Layer 6 of a small transformer language model trained on English Wikipedia (14 layers, counted from 0, width 128). Numbers have three digits each and are written without spaces.
In attention head 3, each number of a token's query is one row of weights dot the token's vector x plus its bias. The head spreads its attention over the tokens so far by the softmax of query dot key.

Query weights of the head. A number n stands for (n - 500) times 0.0013.
q0 (bias 0.447): 529542337667430529333547505466567430524345583529420455495318482392508420456452436575564366512537507458466545480544487597506416464431667560453510528439467553586646443327600498502594477571385327558456581431575297487414472403479538530549595488772600586508649353477321371642404620521581447471394611569634500310538601702551546658534382533518602304609484486607472593474487527467509558494421
q1 (bias -0.433): 424522544443532585469581464406473617468571475437479561582583469498388485508606519376519562520424564550659515530350521424372498479614449455498457404513527407301465608532442563592455533390696532529502492474492645478483530580592479416424601438483392465438575605622631580485473374531428482632557443410488418535459564467494533393566585468524475563436506492438496527532474492515500474495457
q2 (bias 0.304): 523507483469552483513625428514590521414427422590507505433517518438511526478537493488586491456558511444440496515594556550569491416382522516538448480513459555494485413479500449489558488553407495541494448556592438465500424418495484520642544514453516433562453482489418480573430505409539583402453559563506543550552387523577573533535573424539594514442440561417466451561583453499476497505497
q3 (bias -0.450): 356562555370434464502478430504282536507565604405485628439504538378439549540456562424485522596449637602483591597461500407580518440573354439502426540479498430526485595452475524613407572545596481495459671469452616430531594486549367420453472484478486479492356607451583487425443451542459512387644453421530478396452631565527567483562520446480411600524420526489540512511529512483598506528538
q4 (bias 0.358): 410513399647489549372494616448606377588376503481367497459367400449469433427387379486574550522517470514372439460672541637461620490400691660442519535482427585569645437438571544465528500433353344517505444476553344444380409280540650568547611522675648502454675398518363449641426564482466483297410603539524565413474519571562565595620434537503581384595524614596374481396548488509512574464507
q5 (bias -0.399): 460478496600434527490531556359389517538559544462394426598515444511386505475533446450506526566497532593511500500449453479469521552582539607378548491419529479427503669465548566509452509413596500483517490498412532464442539533544558466392604472630515463452617514519542529598430461626528423611506427459498538512506574500486443471523502530415434509502582557565468530550409525471445477422429
q6 (bias -0.321): 496434570543526631521443495417358532429687567527515537600532510463435540589606658420389462399466478563707557574368520488506352716647456372536462462531526358443442557568364551575444550595642539324542510596379618445589554678385397450461485433463361564505490584465613603345444348532545497695547359436404459517481504465434465465455553596416500646472505414541607502539537585549420417470526
q7 (bias -0.274): 474519648413514521524498525460450524610563399417492550498469494464564459444470530387431598541527522666536549697443532568469487454535392553561662299597510490431482506585610463630478578477457669474554507558441542510465471502510457459472579550381580465535559541539569446572526434446450554492541460423453517645514418470471498455474495388440461572351502503472479509445560473472476523571540
q8 (bias 0.414): 473583467535599507438572382487592486389401468469511523488325500483457527481448496497532473470489470478524482504571586561472511493448570469494500413459515541463560469528495508544575490553412492596496452519573483517517418309450498555551576543538521457524618563470401521594544535399497549406346511590552406506486413547564488534655530489553592390505373586470400469504625516565534502558437
q9 (bias 0.444): 537545459535632504492426545475530507439284493418513464490429459478538423476381474538531438532565410440425487452634426634492504441464487487576482459509398540498532428593599577449573531538308503505504515498629408556466327324420605535623428567428648628571549464511373437597598563382444502505450616537547551493570398468506482601617376489531534362444478543522476542434631580485538515547514
q10 (bias -0.187): 491389523436488463529514501536454545512449466406514489446535487528447496445453379465462539618511501472375495480558452472510527388422477543509489509506461515519497554461565551472450516447480498553448496539555519499449500475609542475497483571428558489493393444514535433548476586420464494508543530478516513536485525509566536477526491436549435475474514504398489477446532481496518532494610
q11 (bias 0.248): 488509561535562490572520559513568522384453354472515509450563432517562485487527517542541535534602472523494539677462413581437565471512523480553642289519487547363433406628484463600538408436447644527508395515590415611568340446426523558525552593266526509488538595547370577500611466402403617530403492428426533717529257390482434568462496456590513485406462497436517468557607508574485530579436
q12 (bias 0.497): 473568460579588566517465483512474488446404543504536510428407474435541484491494556643583458453659437447451504410568411549553523541449517409517484623541390556557537359512509466447572492522406469563524550533483338459510361469421487615585525533500566612561434538455386506435515495493445506458369496610547481459533461500520506606510379563556534375560423437532500545525500496461517459539470
q13 (bias -0.261): 547554554496500551690506520437438460471535422539520338483610498558531570494557554516423551475567565668558578694392399474486430505566365522520552333542560471429500527682523515444472542411507665519529459420506506565551415431500468473406568494260491502551486520490599432520478426450519585574548450517528506681511381386481410538448519532420398521337496532463425534600535509412482580530425
q14 (bias -0.227): 554524504461496457589541543526546498594586587525586553607613557554464516489519441505429479431517530538546488537394540446457452518563468500480469513512513538418436537551545476510447457421543495445609472466442563482502556616513396458398472448421407436550502502524642486445432435611523390484557436443366493565436513494419550354468594541432417595449559461528514546454444460473489442474530
q15 (bias 0.112): 591380563512506542498568446477572550443438454494470486524456489603508473528485474409531470463456435458481437549519586580500517587359481598517510325489471467510500506498556453527571464558447555423498502618514596543472494410419627464576540476455575538522643411480494521622560511314513536479422580428527514574539449446579417491524543443562557407358453553382502410500521559591456533508529
q16 (bias 0.393): 580463407616481513655426530581588471414461424488443405609427377555527656505404363558605510537657509484423484500443361519426574532391620542468559436518358529508527448573626438471513384433432449432487451477630383491408292488517590548484518613449594546489597434453481451645489567477593567477417613487521655546474454438604410541494400577532527442472493512458471518450426545563442612405496
q17 (bias -0.291): 504456609341596451614565422423506552442483451465538472490535491528591491498484433391520622504429539463589556555509559452394541330498366518614471325493564439329425602582456554504502624502510642534515489444549649475625470414552491370538502404270528422507477523545619470527605500251395594566600515429397418663442424424582507389512564411636484584404486609361554432559540475531578528551504
q18 (bias 0.396): 471478483617500550467531618574721472460377312565483489484359373504373520439514351507645511470581539471510338426502642558607593515404621505537518444502441655473507487473455426441568440523366391523569281435498382470495415427538553647630512623559592412521717441524438490580488625503492487478388565558554462541518447495555482584548427471631529498535407546473366511548490407529537587414441
q19 (bias 0.474): 631570500545512572556474452545668486474413506534498450529435419495604575532504541543549487478552513356449479498551467531489540525404478534510433397394438532457494354590519412424617393537376553538457487454506423514492419451445551535543481486405563628508512498500401516524554550386538556463411634514518549598418372422537480585587405547639554421483425465483599567512546469524427550542502
q20 (bias -0.057): 505470477546500534577442510653528407431552494591502417546508483617506599488426430488469511449540478458546464582415517440359470715422550539444504479490495415462517536469470333541476458547562480401445419496509551484506485579537473443410513512516467532440604523494597607411456481542672502519481531544445434468451564460502434504443437465545522609479428457514597568494447559600449500337606
q21 (bias -0.463): 498462626373467539617489447432430457449535468484441482546500495576488620470491570357453621489485554589633564658388577403460435575573376455558525340545610352396518598491435440586439589526539613458533502540415655442523582532612345417343559466449442424605595583538694509493457405456548587528599447405500413599435546457537529441395569482467461634339449512455563512555481509555558545441464
q22 (bias -0.194): 382521529486523477504520480548378497514567561510523616455545574427495450535485434508458532592479479567450541418502412455486579462500475614552483586467449408507472568371546565537435541476586498471379562476487544500549558477506483402480518435507514532456369570459509536463539495523478491357540431485427536372519611537602564490525509460464527528524498515575507536447565559548450412507530
q23 (bias -0.425): 473551504503406408438527529417491471628563516450434486423520489487502425491566433420474521569402564588537457491421554469455500390534484505513518459562566449545509635438517556534407543480567433577426498447511591513475542490603505427444503503565483438431531493513590450536483446500442460581596536464516501513491572547518500468497521444492443553494557609467408462519492474507496485438496
q24 (bias -0.492): 494359604436485511560540611438473579603630485486434565607635478494398502514625527337480579517461600533598484610409661443468541575605461449459475416464531471363447641520380467564392558504607497390550413455427572472549577539598448458455498492519384369480567608518661535434392452547486490556594415350449487611431517407404531430516573418428431681409537505500498473630404432535459504402559
q25 (bias 0.392): 545524381567447613529457454540504408432437628498537410594398449522525547542437477602506441468561447396448522445662461537517482542360560541460429615537419526569535430458632376345600418553373425536522582556539414455475516538428483572438415513568597606602466383469451476538484595595609516391415550606521465364469563524540507514480479579477498423561477381518570541460487531491570459504457
q26 (bias 0.393): 498553408591538456423504539637579531541435454518536552494495469512419521518489469594568401575496500384410408328579482508542594491435700472421390682478370575522531425480454519389546419491464285541468403491594368548484561493473545634601357531669517524443479453480358530437507641621498319423408601589556537372485513531453509537584498475568523421628520525571378520498507361512471390416515
q27 (bias -0.224): 446562429554447469284541547363546432702530570507391600519524546473378380445571440447485555442438542585664424431435694496424486527531619527462513526495629555487605576337405619602458584524578336520582484483405531455524566497579502476484579433793471346382709551573557498512390433612443383578467386504442422418546598593460561484534507470429520502540547554620419513458402441496542465447467
q28 (bias -0.328): 501496513472446445519587484447558516528498500506428444507525501531458510493489438421462532507435504540527387503452538507454521538470450573490528437490555496469483583498577534456482537526508542394535522500485599481465511468530525441492535462503516435521543500571661545578465465468507502509589463475478558538474527515538473383493543517409463545423519538476409419465410467458523536448495
q29 (bias 0.376): 522450383533584395522471470594649436374349448665536367516449469627539511480411429588509454510494460408451455449566565535591462605416629481457431505437531550561510442558461529385570493596386418457528355400585483552537389459429572493599456592513542474492588371562427533557510621478582456580431571592478455489524432489506524524502484617623498393621468505541490402485422560518585568480496
q30 (bias -0.070): 426688367471406497212471567439540506658464631375428555500448530495476406502508530442460439508360524535644289348367643513458422598628666414511505588566548488574708529362484564462523495492586202553513503469422556472379579515530434561461508477961458483484790482511524457422377468661442316444467500587595469245468753703466595423558456461376567409587573552615385518458369378467576490363487
q31 (bias -0.215): 467543487391574413504602479389501587480451519542560563460534510485447435443561502473442530466488480538539504514451539469523424405531502460592456476519615474514490526510423561569469521535575493569562489493525538548538518516525523489529553551460459394481559479602566562430457511524413452592504394573524437590524446553509586368462521445571440523488489491484506457469537442459541486568409

Each question shows a short text with each token's key, already scaled and adjusted for position as the last token sees it. A number n stands for (n - 500) times 0.0031.

Then comes the last token's vector x. A number n stands for (n - 500) times 0.022.

0 "°": 133847228815092803834750177100581292146691828275183789115250720877727802878216154676745168416642
1 "13": 097877241840062832873759149049620267113710829248164797107191722891748854924157154704747136413671
2 "′": 114865243831053801904728158076550278141710819247162802108229707879726819909183139683724158421673
3 "57": 082887229831044821893765148049630272113684806261153813136180740905744856940143144725747136431683
4 "″": 101861231840052810894741147075565280134715814249164792121215727894725817918179137687740165429675
x: 480523560520494523548500533427498498450506518521502462501529521505485563490472505465461529468584448509482570496528522497482538523543427500491478487499503499434427479596459454510531497470437668480510490508489469485550491496407503493455496480109481476543541538461496504526551507500469521553475516520460460780557355391529496487547537498516544542415519436476523547509531518503479464549533
Which token does the last token look at most? 2 "′"

0 " that": 138844231816092797831743180099597278143684838290193790114259725876734788871231152659754171406627
1 " they": 101870233854061808861753156075633235109685854274162841118240745886778812917209138663772142384632
2 " require": 101870234869057793870746149080629219103720846266142829086209683874776827893189116669785152393667
3 " Lud": 108864235874073785837768152088647263110709824274144837095228682856756834915166134678752155408683
4 "ovic": 097888247858050808853767164039624262104716837269131837115207680906746853921137120707787138413704
x: 498489589489486507571541516468544515447543519523539454494510452487504497514490477478541496493577528507496540460478546493521469495496443494506525473531483520449497509614490453463558480510435661523496441479543471494570480494442475515488534449074481553483514511508465532545530485463525473535511536507530500704445250418543477503531532508509520504404484510458455503539513481525476477544520
Which token does the last token look at most? 1 " they"

0 ".": 139848229811093800836754176100584289139690840286187790111253720877729800875223147674749167414643
1 " His": 101885222835066810858722149093615254130704845251183814128242756879755800911204165662733159392638
2 " co": 107887219863084813859773147105634254130721830242153839112214693871768824899177137676757142420686
3 "us": 112885238865040822853743139048633249103733834240143843110202716892757864919161132703774127393684
4 "in": 097885238877044816857752134050638248091720846258141844101206719891755856929171125688778132396693
x: 516511575499457538569521511558596501447487487550527446493518477511497491500513482473513520491572486544505515500481527468489488480505468519549508494472497504483506448624520477477520521491436716505479468489492500503512498470428492502476516469057486515527529501505456532511517479462496536507517533479484479738494274432485497499528452549506505514433514478466475535546499478506456488536519
Which token does the last token look at most? 1 " His"

0 " been": 132849223824084802838746170100594278139694834279181801107251734885735799876224141663753166405639
1 " do": 121883224862092809848769158111637244105732824257172817117218706877785835904189124673777135425654
2 "ub": 105880243862052819886762138064637244107732852249156817111177700887758858921162127711786125413684
3 "ted": 106858228874045810881733128070628216106739831260146827106189725908757844921178112684777141407673
4 " on": 103866218850056805864771132079611258130757837244182796103224720882740827901206127646753136418652
x: 515490595511491505567465510502553436430480501516513454478542546497516485495496515511488484507593478484455577513505504469489478533469421503509483502504499508478449518599495501538540485541416712471492523498490479495523549511463518506473464516141484510474495460526419487532566500481492530546539545485471431771503284432498505520521490576494493467421520445473487544501525489505479508560492
Which token does the last token look at most? 4 " on"

0 "°": 133847228815092803834750177100581292146691828275183789115250720877727802878216154676745168416642
1 "14": 095875241845060829875757148046623259108712832252160799102193725893754858924157145703754132411678
2 "′": 112865241835050802905730156075554275138711822247160805102226707881728820911183135682727154417672
3 "17": 087871239836064817877751137058621277118705806263164790115191759894754852930150146705744132427674
4 "″": 099861230842051809894744148076564282135714815248166792119216725892722816919178136685737165426676
x: 480521558518497524549498527419500502449504517519498470503533522500484562490472507464461525465577447508478570494528527495484539531545427500488483493497504506426427478598467456506528491474432667484515486506488468480552488499413507495452496479109482483540538536462493505522547509493467520553481515520461460780558352388532497494546537500517544544416521436477518546512533517503487462548534
Which two tokens does the last token look at most, in order? 2 "′", 4 "″"

0 " Township": 136843237812095791828744184107591292144687829287177794119251717877728797871221155672747173411644
1 " |": 131855245813067809863745162080581277119720840265158793103232693865733811894206147678748151408673
2 "  ": 097856225834055821859754146066609271131727819253181785102201724876749845899175151671757142413648
3 "|": 130848254818067795854747167085589297142722834246172767113225687855722813900201162681731148414680
4 "\n": 111867224831036784900741151092573302162711808232165785112230728865741798887185159653700153390670
x: 533495540517496512567542509449550493426499521524523465504574488483507490476485483458473550494602499546504543535502519522483464491547467539460509471490522489425495501601490475509527461480432681492547513491465465496498525535448501494480489495120484396527544516510481508584512488511491507524485496508531456756553294440545471479472518523460464503404552450462501537527528510469466493537486
Which token does the last token look at most? 4 "\n"

0 "″": 131849224818088804840750175099576291146695832271183789112250725881726798879216149676745171416650
1 "N": 107882220829049841890760149075597251116706847260166813092208721869743837918170139701773151414665
2 " 75": 087864233819053805876742154058610274127700828237161797141204725870736842921155168717730153411669
3 "°": 114860239834056820874745163081580289129720816252160795113210699873729844910170148713740143431663
4 "14": 103876249829072823881755158055612282116711812262175786130198734892741856918149152710748134425679
x: 506502559502534535574493515416496483463503555532506444500539437472523515507464502487522473508585474494518529464520525523470473497505461475514477493517456520415442501620455480501544505505449647512508497513469478490532478523437501517471482541095499481486548545557489506509547478496469483554523532534497475746505260410515486529531468467524524545406494436491505537544528509514476515554511
Which token does the last token look at most? 0 "″"

0 " Rou": 144842241809107797821748187110592293151695829284189787120255710867723791868223159670750181413649
1 "gh": 093889218865065833864762158060624254100740853247150826092199706894768861925158136702772118428673
2 "ly": 114883233873057813845751155054635250090699834273148846133220730895758847930167130702774136417669
3 " bound": 084883233863055812863755152057618228109740837259133844111184693896764857916150134710786143409678
4 "ed": 100865230873036809882732128055624225105731844262143837111194724893740840927165114684786152400693
x: 541524593510496500555498475557572475418492525522493473461520490496528491503484494499510549498567459502467523508512503481473503532482422522480481480477478509439487435609494449502586491493441690511471492509527516488501504507436507469439518487115477523518531530514472517526580456449500543520535525499462478736476292385496503506527482558546540532404526451453491527508507489542504480548523
Which token does the last token look at most? 0 " Rou"

0 "une": 142846235816101795819741179108596285148685830280179795119252716875733796867223161673749175419646
1 " in": 109869220840035819856753141069611255124740841245182783103224730879736837896191152656752144415624
2 " the": 092867213833044815871701123068618241131697850239170810107235724841744807913203172651744169370636
3 " l": 106882218864071828831773142091650244117719826232136847102210677847783851916171152691758134388661
4 "umb": 100866228870056825865750151068645256111725839253146830107178673876753883925147147706778128399679
x: 516504592474519500574527514484566475432496492488506464437519470490523486491487475512485536539579498526494502490496522496512496428530413511488514489526442531443476471611496475507536514473476687534490481499510469495494490481445514486483512495078485496497510513560442541520477542516512496507532576548505477739484288412547503502559528454522519458417477534434513506540504481493478484544509
Which token does the last token look at most? 2 " the"

0 " political": 135843228815091796823743178106597285149688831280185800121257723877728795870226157667746174408639
1 "ly": 119875229872052813838746147060646240095694838267153839121222725891762840919187135684771134406660
2 " connected": 107856229870037790879723133066636213124726832258141820108207691869739839900192128656769170389694
3 " mer": 104876233869073816848767140077651237112697828250125849100202671871757842914178131689765141381712
4 "chan": 095889229873056833880777134059635247105719859254136840092189675899762870925162125696778115398716
x: 487494530485474500548515501514527506452512476526512449441541487461508506502480516517519474507591472512476523557514553488483515473494423495500497518492500540474491500603460462512547474473475708497513494515533498525536465464481480494481524532058481453505484497547436487560562484455487542486515528541493477735489272450546531499536493468551514517435493554447490467521511470489482477546525
Which two tokens does the last token look at most, in order? 0 " political", 3 " mer"

0 "51": 144838235805105795824746184107586293152680825282185783121256713869726795867224161675744175417641
1 "″": 110862226840048817886741149072566275130717829237165791110217715884739821910190141690741160424675
2 "N": 104886224827051841900762152076598258117701835268163812099201722876739839919162136709770149423668
3 " 75": 084864233816052800878742153057607283129701823237156799147200728876732842924151165719728154416673
4 "°": 111860240834058816879746165083578296131717810254157796119210703880724841912169146711738145435667
x: 460520532519543528562504523441509475441490512512507459511494531503483552481469514463492533478601469540509570487493509482474518476559460506494460495497480498440454493609457493518506520497443676524467483486511457475529490513417507486459491518075490441507545533496472532478513542493501488555488506556495452772532322413536503495539503497528524539423527437480501516524526513517463506543510
Which two tokens does the last token look at most, in order? 1 "″", 3 " 75"

0 ",": 138851228815088803837749176100591283141693832289185793109253726879735799876220146666749165408633
1 " 1975": 090877226842042802869755137057639252110688850260137815105199730887756837931165145700743145393700
2 " (": 116870222832048815879758137082599263117735825246136804088215718872753826900183123688761132406654
3 "#": 092879243832043801884761131066620265117715849244139823117191709882765840923161121718757127400664
4 "75": 085880229848032824898767137054647250099707829263149819098184730895763861935151129695770134406689
x: 513491573503506538567512503425516495438507566541498454466495459471513518511493491481542506480591485503511519506524527550484480486504456504497513501525460514445457493587458488501543474472476683518506489506492476484518513477438507510470530528057526508526526532529468491525519515463472552520509548531513519738517260409500495518517482458493500524386498446486510516534487515477468505551485
Which token does the last token look at most? 0 ","

0 "24": 142840234809101798828746182104583291149684826282186783117255718872726795871222159673745173416640
1 "′": 116865237833048805900727152074559268135713826245161805099226709878738820910187136682733153413664
2 "06": 087880235845055822890758136051623256118707807266158799116180740904757856932146132709756132430673
3 "″": 099864225846046814895743140071571273131718820243165792112209731895735822920178133688745157427671
4 "N": 098890222830045839908763143076601259116704830268160816101194733886740837926156128704771145421667
x: 505479599526509559535533519437525481450475509527474468452549487472514530472507518481506567475596471554526541514534524507524501507543512492493478488499491518473477455598484471518503485504475665475495474464493467472547496452457490489465500507090489468487553532494479510497512518448464515540489480508481499771539279383552502537537497492502541538399508446486497527520513496512456478530505
Which token does the last token look at most? 1 "′"

0 "14": 142840238804102797826749183105585294152686826283188782120256716870724794869221160671742174415641
1 "′": 116865237832048805900729155074559271136713825247161804100227709877736819909186136683731153413666
2 "00": 085878228834050818887752146068630266110709800273151804110190744893765853931148153712739125437662
3 "″": 097865226843047814895746142072572275130719820245165795114210729895733823919176132689745156427673
4 "N": 097890224830047837907765146079603260116703828271161819102196728885738838924156130703771144420668
x: 502480598525513559535534518437524481450472511527477472451546484471514532472506518479510564471593469554525540511532527508527500504537517492493478489496491521475479456597482471515505487507482666480495472462495470473545491450461489488467498511087487469487553531494478506497513519444464517538489482506485502772539278381553502538538497487502541539400511446486492527522515495509461478528504
Which token does the last token look at most? 1 "′"